Layer 3 of a small transformer language model trained on English Wikipedia (8 layers, counted from 0, width 64).
A neuron's activation on a vector x is SiLU(gate . x) times (in . x), where the dot is the dot product.

Input weights of the MLP neurons that the questions are about. A number n stands for (n - 500) times 0.00098.
n8 gate: 332 436 597 662 588 641 440 676 269 369 246 448 573 472 666 340 634 515 727 572 529 423 425 316 450 568 370 588 524 457 739 468 282 687 536 404 429 669 492 500 361 670 333 539 434 365 257 328 500 427 508 446 706 229 472 593 605 558 604 682 394 481 801 610
n24 gate: 192 603 586 610 337 427 247 621 409 586 443 505 682 521 564 474 339 378 559 586 371 530 681 378 376 464 587 414 679 309 466 414 462 482 36 244 496 629 370 610 434 442 508 613 403 572 599 575 751 426 116 473 656 500 465 587 487 615 620 322 596 674 474 286
n35 gate: 721 323 645 407 209 755 755 449 717 522 424 615 728 736 419 542 528 737 694 545 359 404 532 375 610 592 425 451 549 277 625 623 224 630 659 532 614 401 620 435 400 436 548 476 669 237 526 412 380 521 310 300 434 561 512 508 607 606 590 370 542 585 563 568
n52 gate: 527 365 201 443 435 523 578 407 782 402 366 409 718 439 709 331 686 595 852 604 684 488 492 410 607 619 535 512 615 660 489 331 785 345 573 381 584 659 380 348 602 392 433 564 448 431 601 500 575 429 530 444 581 535 734 598 570 410 496 470 402 515 398 654
n84 gate: 306 687 424 489 622 612 477 594 514 500 434 581 354 407 464 666 390 374 727 496 470 595 330 515 731 381 394 460 525 437 366 561 507 309 400 517 568 569 485 471 393 694 584 518 567 390 180 581 511 529 358 220 525 342 474 591 341 552 410 607 346 459 328 243
n85 gate: 694 500 583 325 379 400 574 559 537 500 469 565 491 337 504 451 240 566 672 754 325 465 470 570 277 831 324 768 384 454 623 491 632 289 616 334 526 335 731 346 544 876 445 605 603 691 459 438 302 518 445 393 552 797 395 785 426 635 435 491 579 524 320 576
n88 gate: 278 492 233 351 450 226 527 764 686 385 629 486 284 325 566 483 115 476 575 676 718 474 541 517 530 621 402 387 525 516 607 584 790 487 417 528 371 546 504 779 461 500 484 541 253 487 553 470 623 517 359 452 657 571 368 581 416 707 726 592 256 433 538 615
n100 gate: 578 656 785 562 574 601 592 329 382 378 511 532 406 341 779 546 342 317 500 659 272 613 540 375 431 729 220 351 570 493 518 515 610 480 437 393 287 493 402 437 640 423 644 449 473 543 570 542 685 704 500 377 661 419 406 312 504 400 459 585 436 595 523 431
n119 gate: 513 773 363 465 640 588 768 477 547 588 469 698 558 483 829 181 439 796 680 684 596 656 483 509 373 379 254 482 326 577 483 504 478 440 422 572 622 668 620 591 442 523 406 693 495 509 702 446 474 379 772 646 363 741 322 504 103 485 316 530 375 575 589 500
n121 gate: 737 526 395 479 613 374 277 559 538 752 456 635 294 367 419 420 526 648 723 599 424 478 640 659 361 551 474 639 212 555 483 396 624 835 470 375 684 539 408 650 429 531 315 534 567 618 559 309 327 372 270 572 797 560 684 338 470 573 681 504 694 672 548 178
n157 gate: 437 456 310 452 258 607 194 373 621 781 559 620 436 356 763 317 486 573 845 452 389 603 514 692 280 495 825 592 423 331 547 350 514 382 481 714 471 291 568 601 510 735 665 552 365 561 672 490 273 416 462 490 559 259 382 706 442 321 804 54 500 696 426 675
n175 gate: 513 466 534 310 350 397 789 549 599 283 395 491 962 636 673 544 395 520 370 436 345 418 571 439 293 559 487 641 279 575 311 303 492 717 593 446 508 569 612 276 496 473 363 667 443 343 473 268 508 504 618 212 435 381 284 487 504 534 479 199 356 339 400 425
n192 gate: 142 440 523 287 196 269 628 510 456 150 377 629 346 436 591 542 23 504 606 555 543 197 667 608 548 392 463 436 518 531 523 459 418 246 468 593 464 583 556 518 481 648 478 707 643 515 813 858 266 369 600 572 532 335 421 388 532 350 587 532 547 370 626 392
n217 gate: 604 537 470 533 489 526 392 504 643 712 610 536 676 434 489 580 361 461 531 626 542 466 653 504 343 496 666 630 378 803 161 634 441 779 666 453 507 377 519 364 511 500 522 460 439 480 399 466 544 307 537 538 624 511 485 357 791 425 726 688 640 560 655 587
n234 gate: 484 303 330 642 380 407 758 739 477 419 664 302 524 512 666 664 476 454 572 532 458 472 437 594 649 509 169 504 640 286 370 424 774 466 480 230 591 468 723 528 512 483 360 535 715 432 588 500 555 357 520 724 702 336 451 512 690 648 708 484 651 492 410 441
n247 gate: 287 520 520 449 559 516 517 550 485 291 459 138 340 771 609 658 562 706 363 409 389 432 593 427 545 588 621 464 618 512 356 619 488 563 472 431 622 448 472 563 536 377 350 554 504 758 558 451 411 742 356 361 432 378 576 187 572 354 417 578 161 384 685 334
n8 in: 303 369 449 411 383 540 410 433 458 369 397 202 524 603 510 370 635 532 567 440 524 649 392 415 566 532 425 323 390 487 480 292 606 610 344 523 566 446 446 430 708 652 438 343 649 479 430 353 503 463 381 399 520 697 415 575 466 478 313 563 364 371 422 703
n24 in: 386 446 513 437 535 561 503 643 494 439 399 295 616 373 519 474 626 524 473 551 272 506 487 743 431 348 578 373 630 454 497 443 396 433 446 368 456 548 436 532 445 622 237 568 408 577 437 542 659 571 284 295 442 614 432 565 407 311 478 408 461 686 497 382
n35 in: 585 710 443 514 621 439 573 329 490 688 700 741 342 461 349 740 577 534 541 354 382 514 696 384 603 753 619 557 383 469 510 589 391 402 571 548 451 242 302 496 355 500 493 444 515 541 470 595 483 587 605 496 669 418 262 590 486 612 302 433 514 604 623 521
n52 in: 503 651 408 434 567 577 534 537 372 522 701 760 436 604 628 504 566 457 404 378 620 507 627 297 695 634 475 500 392 531 596 675 441 292 437 598 365 553 557 403 450 645 623 582 229 378 460 435 397 571 403 475 560 535 379 550 475 488 270 601 332 345 767 606
n84 in: 572 670 442 593 446 482 411 387 678 469 345 512 354 489 664 548 464 610 853 323 459 427 433 426 396 304 496 453 561 346 419 410 546 370 597 357 632 551 380 292 426 489 447 634 425 603 296 385 489 485 539 418 533 406 580 654 700 670 658 590 257 674 324 532
n85 in: 679 237 594 421 308 506 466 426 370 659 562 541 506 414 601 592 491 588 638 503 610 480 620 611 507 404 376 558 427 547 368 583 620 605 656 379 694 626 422 551 539 606 360 444 387 486 560 342 525 327 642 390 678 426 666 581 503 547 538 459 536 409 490 660
n88 in: 292 547 529 631 676 648 550 489 327 538 467 423 475 564 578 386 585 480 621 730 575 613 327 639 593 554 624 363 750 580 525 637 582 389 471 389 593 337 424 593 650 239 689 458 701 360 413 408 363 471 596 425 369 435 788 533 543 464 407 336 507 439 423 479
n100 in: 259 607 375 480 617 642 522 330 503 318 645 433 681 524 653 479 476 565 315 386 568 472 514 433 454 452 486 545 438 423 361 438 520 207 442 670 609 490 333 401 581 418 450 584 553 369 576 694 392 486 503 482 458 538 413 735 306 469 472 650 549 572 451 200
n119 in: 435 638 353 492 650 635 442 379 788 326 559 463 496 569 564 496 364 595 448 561 564 850 417 613 444 541 645 342 347 273 538 366 352 541 382 348 553 550 407 679 602 480 504 511 544 488 488 398 789 508 489 500 740 496 240 535 353 496 500 314 367 743 480 410
n121 in: 610 494 497 366 399 614 636 480 643 383 639 497 481 456 419 397 207 629 543 472 516 574 475 461 562 409 603 503 622 531 478 396 694 835 450 640 491 506 443 369 332 601 491 485 526 347 609 571 466 555 519 624 436 531 529 433 583 504 604 459 722 625 336 559
n157 in: 427 512 407 622 477 353 401 375 411 630 567 388 445 305 298 409 352 917 455 558 684 652 337 732 671 393 680 438 481 436 549 504 534 667 378 556 523 345 477 347 413 616 380 489 548 549 637 409 658 488 720 652 314 492 559 430 547 582 177 527 516 551 437 568
n175 in: 417 611 521 378 379 424 644 453 762 639 673 511 361 637 575 299 343 513 543 428 522 458 510 496 461 493 367 407 551 403 371 459 520 588 449 620 534 649 193 650 732 611 413 436 678 623 482 645 480 489 619 382 576 332 437 657 462 461 579 350 609 435 353 389
n192 in: 350 480 336 434 258 579 487 301 416 554 500 551 504 437 555 686 699 440 475 595 525 392 648 512 345 424 548 635 646 508 570 567 688 399 347 702 300 739 436 418 569 553 600 705 676 133 707 654 500 456 477 381 356 646 300 520 683 638 449 641 427 276 577 593
n217 in: 546 526 587 311 305 497 610 638 462 420 527 408 674 264 366 473 500 381 441 688 421 205 370 540 589 398 534 480 392 625 610 573 461 514 428 490 549 510 774 605 547 668 481 645 462 403 261 618 487 517 409 404 510 526 313 433 510 622 520 601 601 528 487 574
n234 in: 655 384 515 521 598 587 554 511 591 477 504 687 668 475 439 733 600 376 428 475 207 441 600 386 444 693 743 449 554 581 638 630 278 623 644 664 443 413 496 403 526 376 556 588 616 420 114 593 571 341 661 365 453 547 474 507 438 431 554 425 600 592 614 369
n247 in: 361 695 470 308 339 500 433 396 670 609 575 480 378 526 482 477 667 886 619 588 283 280 424 631 326 480 511 566 653 596 514 375 359 527 562 436 525 293 463 613 567 587 411 539 523 454 846 639 389 623 486 504 341 482 500 515 541 475 445 409 440 607 586 371

Each question shows a token from some text and the vector x that enters the MLP there. A number n stands for (n - 500) times 0.0089.

" central": 544 403 425 719 638 502 471 464 545 495 530 571 538 406 491 501 574 422 426 467 440 549 638 329 503 412 430 489 602 695 531 568 588 453 498 534 639 486 461 434 742 487 434 579 322 301 540 541 481 524 571 528 494 445 670 519 660 673 296 444 565 647 433 661
Which neuron fires most, and how strongly? n52, at about 1

"\"": 401 342 372 528 586 469 524 489 465 317 631 619 387 483 582 519 602 483 290 539 401 585 454 437 440 282 551 401 519 737 491 489 457 443 718 437 578 524 579 427 625 440 403 392 617 542 555 626 544 626 434 512 451 420 518 448 662 675 385 497 555 460 605 493
The neuron with the highest activation: n247

"ist": 614 393 333 423 643 451 480 436 458 366 621 505 415 485 539 316 614 659 359 507 505 614 493 450 461 497 448 396 513 463 542 626 554 563 612 495 689 607 525 451 596 491 416 529 371 383 488 529 522 535 430 587 538 615 518 544 503 776 452 567 376 455 486 606
The neuron with the highest activation: n52

"1": 638 416 333 463 757 466 487 648 513 489 401 529 494 619 422 375 565 566 516 534 554 683 535 555 529 469 590 435 643 519 472 676 433 428 566 710 599 481 431 599 421 391 392 482 414 375 564 604 725 471 476 391 412 460 636 755 604 546 475 526 573 379 521 601
The neuron with the highest activation: n88

",": 484 349 510 409 715 507 432 546 549 386 317 508 461 524 380 471 468 418 557 462 310 522 412 484 467 401 671 517 673 615 420 573 418 445 500 449 642 332 471 597 469 479 499 490 364 333 445 565 470 363 426 374 419 462 506 579 745 657 481 604 467 470 467 615
Which neuron fires most, and how strongly? n84, at about 1

" their": 599 434 559 674 597 576 415 538 608 480 451 507 487 515 516 503 615 471 307 482 434 576 410 563 360 461 425 556 672 560 491 657 528 350 489 543 586 486 532 372 601 435 331 647 475 527 516 479 554 486 489 393 637 414 672 530 611 740 349 404 578 566 533 572
The neuron with the highest activation: n234

"ities": 417 424 487 495 761 413 470 485 455 518 767 419 389 338 438 388 560 571 402 542 551 597 480 487 414 343 715 459 460 501 637 391 518 378 585 543 552 575 410 609 634 418 466 378 428 441 605 512 416 516 477 454 398 457 461 592 628 648 405 346 514 516 471 679
The neuron with the highest activation: n157

" ===\n\n": 655 461 538 412 506 510 297 554 558 373 524 506 530 675 498 466 641 624 363 590 423 496 544 536 507 462 393 310 485 762 526 519 491 382 513 527 469 350 537 643 483 620 419 415 438 464 488 513 398 588 585 418 447 486 378 329 703 617 262 460 411 500 576 564
The neuron with the highest activation: n247

" US": 559 565 534 638 594 498 484 542 471 412 613 451 292 624 586 530 531 409 388 510 414 554 520 599 371 490 562 425 717 734 460 555 401 411 475 415 586 581 573 518 659 574 424 458 300 348 458 606 574 535 651 465 586 479 446 642 532 627 319 470 653 353 529 686
Which three neurons fire most, strongest first? n121, n157, n84

"0": 626 306 491 603 626 576 527 473 492 441 511 460 281 642 441 459 490 423 620 478 572 685 582 536 529 380 545 376 528 523 460 334 321 457 639 477 623 556 602 620 618 528 284 408 390 480 630 624 647 413 404 493 467 515 602 655 600 581 391 450 471 433 586 570
The neuron with the highest activation: n217

" eng": 619 393 607 351 565 530 412 427 333 535 556 641 517 212 378 394 488 526 479 507 539 405 566 347 401 347 472 431 604 637 443 558 575 443 726 553 618 660 407 326 621 372 489 608 405 533 518 603 464 430 444 431 501 420 450 552 609 530 387 393 446 389 424 331
Which neuron fires most, and how strongly? n192, at about 0.47

" ": 644 397 387 433 563 505 373 540 674 383 384 586 347 525 460 437 439 493 518 512 359 430 450 469 453 413 518 372 617 755 537 608 368 502 630 574 473 446 497 467 714 465 329 627 533 207 484 584 497 442 468 345 517 467 520 624 702 466 414 510 529 396 466 547
Which neuron fires most, and how strongly? n192, at about 0.88

"lev": 583 480 542 598 477 409 530 489 509 370 741 711 310 528 317 565 642 451 432 393 521 547 509 497 455 545 615 438 440 825 460 568 511 604 537 485 521 612 641 458 582 453 439 461 575 334 628 534 533 630 522 505 477 587 585 505 461 642 366 497 557 397 298 489
Which neuron fires most, and how strongly? n24, at about 0.38

" young": 586 394 542 407 547 474 422 371 617 544 600 605 462 369 455 498 600 443 461 459 543 538 624 409 376 532 332 389 587 643 463 502 366 555 591 431 668 491 549 496 698 434 373 576 338 369 508 589 510 407 478 535 405 381 499 540 604 713 316 460 641 515 477 568
Which three neurons fire most, strongest first? n217, n35, n24

" Lieutenant": 612 487 364 503 580 402 468 525 434 552 628 642 529 446 577 471 754 513 293 464 456 582 631 391 406 410 375 441 668 608 391 482 431 447 460 582 542 526 529 393 721 525 299 374 406 282 362 457 533 459 527 468 563 457 520 661 639 623 466 612 556 361 420 585
The neuron with the highest activation: n52

"2": 523 431 424 476 725 600 373 579 641 487 368 517 346 514 456 421 501 518 507 631 401 385 370 549 500 409 528 485 647 688 447 578 378 522 714 658 556 356 444 358 559 658 293 547 493 301 544 551 652 512 514 476 554 505 577 563 627 517 463 525 554 426 431 702
The neuron with the highest activation: n217

" students": 526 473 526 384 735 411 561 607 341 375 696 416 384 597 446 500 516 481 369 482 489 510 538 371 431 430 667 405 545 604 461 455 457 490 511 582 577 582 515 455 659 376 498 380 411 450 615 551 431 510 363 356 376 464 570 594 503 739 458 461 572 422 441 594
Which two neurons fire most, strongest first? n119, n84

"9": 583 349 364 586 551 473 421 433 535 478 571 418 296 680 415 495 434 512 500 494 477 723 462 406 511 327 515 328 471 522 380 334 412 437 695 566 487 514 560 535 561 423 210 466 452 494 569 609 590 522 343 375 465 537 518 609 508 622 431 396 491 363 493 617
Which two neurons fire most, strongest first? n217, n192

" Ha": 468 469 568 483 627 457 365 477 507 545 486 645 386 539 550 414 583 426 409 434 414 569 567 636 375 459 485 389 580 759 445 564 465 436 527 440 614 430 452 305 661 395 529 257 390 267 613 434 632 509 650 392 599 563 436 599 517 622 452 474 603 553 340 513
The neuron with the highest activation: n100

" of": 504 341 522 547 682 450 333 490 666 486 517 541 570 588 640 274 519 468 568 405 583 462 615 456 430 541 387 446 577 419 484 638 390 357 486 540 588 511 543 474 660 485 289 437 448 465 521 534 391 448 515 394 585 509 542 630 609 711 464 586 510 485 590 535
Which three neurons fire most, strongest first? n52, n8, n85

" am": 601 481 548 674 704 693 337 469 557 510 581 519 374 387 368 487 519 545 522 346 529 517 467 499 368 342 427 412 475 638 577 422 409 448 474 491 583 442 430 385 599 534 410 574 412 481 529 486 605 458 290 395 577 550 506 572 666 623 463 656 437 423 335 285
The neuron with the highest activation: n84

" Camp": 531 600 433 632 665 457 429 524 417 353 539 622 417 514 401 333 646 460 390 648 507 466 489 606 471 414 409 473 645 525 503 570 433 480 618 520 522 484 608 404 653 471 388 462 422 245 550 457 597 523 521 633 711 610 549 586 583 686 406 431 505 405 351 445
Which neuron fires most, and how strongly? n175, at about 0.2

"an": 556 502 472 440 552 473 468 552 567 574 586 681 358 575 489 468 660 346 439 460 426 620 462 513 460 355 530 430 487 497 587 576 558 515 521 532 646 441 622 451 586 586 346 507 541 425 669 466 526 632 673 397 487 526 584 511 576 766 484 477 510 441 244 496
The neuron with the highest activation: n85

" B": 597 558 511 531 575 456 387 401 419 417 614 705 389 621 477 486 527 306 301 450 456 538 492 536 443 203 381 360 662 696 480 484 340 446 546 492 643 438 411 429 470 512 509 570 449 275 513 446 456 500 437 523 496 698 472 508 541 531 498 415 544 507 261 437
Which neuron fires most, and how strongly? n157, at about 0.22

" its": 546 420 619 701 616 526 465 591 585 386 471 459 440 489 481 502 612 463 313 437 459 566 470 496 384 467 418 554 688 500 459 624 515 376 470 588 569 542 539 444 584 453 280 671 452 512 443 544 531 516 558 418 675 504 618 623 620 721 295 382 509 501 597 592
Which neuron fires most, and how strongly? n121, at about 0.33

"ic": 487 448 423 572 688 524 436 585 448 467 696 688 413 581 412 483 531 307 393 445 544 600 499 566 479 468 492 445 493 613 572 685 684 526 537 513 612 540 684 401 617 467 466 502 374 462 568 596 622 537 606 473 698 584 613 655 537 651 535 564 509 391 304 540
Which two neurons fire most, strongest first? n247, n88

"M": 619 573 598 569 506 431 405 572 633 407 490 587 309 501 398 503 412 445 459 594 366 555 509 542 382 274 529 414 568 720 548 575 463 505 534 620 681 331 354 413 549 533 365 517 426 308 641 447 371 456 610 407 569 694 365 520 604 530 511 439 423 412 524 617
The neuron with the highest activation: n192

"-l": 527 364 606 421 640 446 414 481 452 344 619 595 267 524 525 419 301 489 444 424 359 489 582 416 484 498 354 416 471 630 571 451 471 643 614 481 650 497 363 642 568 344 384 631 401 388 616 455 576 527 512 415 604 688 525 479 597 613 408 618 556 501 482 504
The neuron with the highest activation: n121

" Six": 656 443 477 503 524 486 307 567 719 599 640 519 587 523 544 509 523 401 456 514 548 600 551 396 384 433 420 492 593 651 428 536 433 443 562 593 618 324 623 435 662 600 369 550 410 388 493 517 548 579 522 435 585 440 395 543 522 699 372 432 560 350 344 593
Which three neurons fire most, strongest first? n85, n217, n175

" states": 607 503 402 413 686 475 468 473 502 391 718 419 443 517 404 326 494 605 349 463 540 567 453 554 491 342 524 509 436 555 521 523 292 401 715 536 664 439 459 564 688 351 582 503 477 414 524 497 399 518 398 308 552 528 440 521 595 690 413 408 672 540 486 526
Which three neurons fire most, strongest first? n35, n192, n84

" f": 567 397 475 538 497 499 369 435 385 367 679 543 429 477 387 422 408 423 424 326 558 467 502 545 364 363 375 338 658 956 461 491 515 419 572 493 620 552 410 390 548 499 562 576 486 386 564 544 478 437 536 545 557 613 491 513 655 477 416 548 439 568 425 395
The neuron with the highest activation: n192

" better": 711 337 504 467 590 541 423 612 444 441 664 387 562 346 516 565 515 474 347 527 444 530 536 299 416 532 462 414 659 417 371 454 518 588 579 550 532 670 504 529 593 493 478 470 366 301 532 571 522 418 572 493 561 508 483 525 659 703 388 351 486 615 529 467
The neuron with the highest activation: n234

" he": 496 439 572 441 527 477 430 548 622 567 709 540 515 528 580 553 385 579 196 418 489 503 412 570 339 436 518 396 581 570 438 810 458 504 618 535 649 578 340 426 621 491 541 386 424 467 553 397 585 512 380 410 428 594 569 600 531 661 347 516 358 503 389 444
Which neuron fires most, and how strongly? n175, at about 0.24

"oster": 514 481 393 497 618 382 458 583 535 454 629 566 404 601 404 509 730 356 459 530 424 531 403 495 352 464 644 441 518 450 535 626 403 509 619 589 565 528 742 529 645 465 409 475 437 395 499 579 569 554 517 501 504 529 616 575 471 732 517 458 582 377 229 474
Which two neurons fire most, strongest first? n234, n8

"The": 542 449 575 632 471 496 487 524 595 480 425 541 432 480 464 454 539 454 222 568 474 643 595 559 330 447 409 517 649 680 495 620 508 365 630 608 606 315 489 537 585 534 400 614 477 491 604 512 411 518 640 461 445 484 565 392 636 701 410 259 415 510 575 618
Which two neurons fire most, strongest first? n247, n8

"use": 455 398 341 525 634 403 506 452 571 522 762 591 533 403 377 316 585 549 558 479 463 566 466 569 412 355 543 489 546 594 452 537 417 471 429 596 569 474 548 595 797 411 517 327 466 446 627 558 490 454 420 499 522 584 590 558 624 706 454 569 523 554 423 554
Which two neurons fire most, strongest first? n157, n88

" earlier": 517 438 542 517 539 664 404 477 534 433 632 517 611 477 501 527 565 602 357 521 417 564 509 417 427 448 476 364 508 495 429 514 438 494 607 622 604 539 499 477 650 484 307 602 347 362 464 594 553 452 372 505 471 488 626 633 670 755 336 443 397 581 528 482
The neuron with the highest activation: n24

" In": 592 497 609 577 692 636 385 465 599 445 457 378 488 514 293 368 695 534 495 437 506 533 615 420 339 385 479 433 578 573 458 685 444 439 678 432 471 328 397 452 590 557 325 502 550 331 608 509 435 438 503 481 437 455 453 377 631 674 359 439 441 470 641 480
Which two neurons fire most, strongest first? n247, n35

"–": 552 358 456 740 654 324 334 518 521 425 416 528 387 466 572 393 533 455 506 322 423 558 525 401 505 290 473 257 696 545 488 458 388 482 509 553 511 556 589 637 527 525 327 501 583 480 516 597 509 542 468 429 470 513 429 694 622 480 402 510 552 312 378 463
Which two neurons fire most, strongest first? n84, n24

"ed": 465 329 323 556 575 502 370 490 568 424 653 573 533 491 514 382 640 541 513 423 552 515 482 522 497 432 533 428 479 617 424 432 460 543 644 435 576 519 583 485 597 404 429 611 461 311 446 551 559 550 395 430 570 506 513 637 614 784 468 555 385 523 367 526
Which neuron fires most, and how strongly? n84, at about 0.3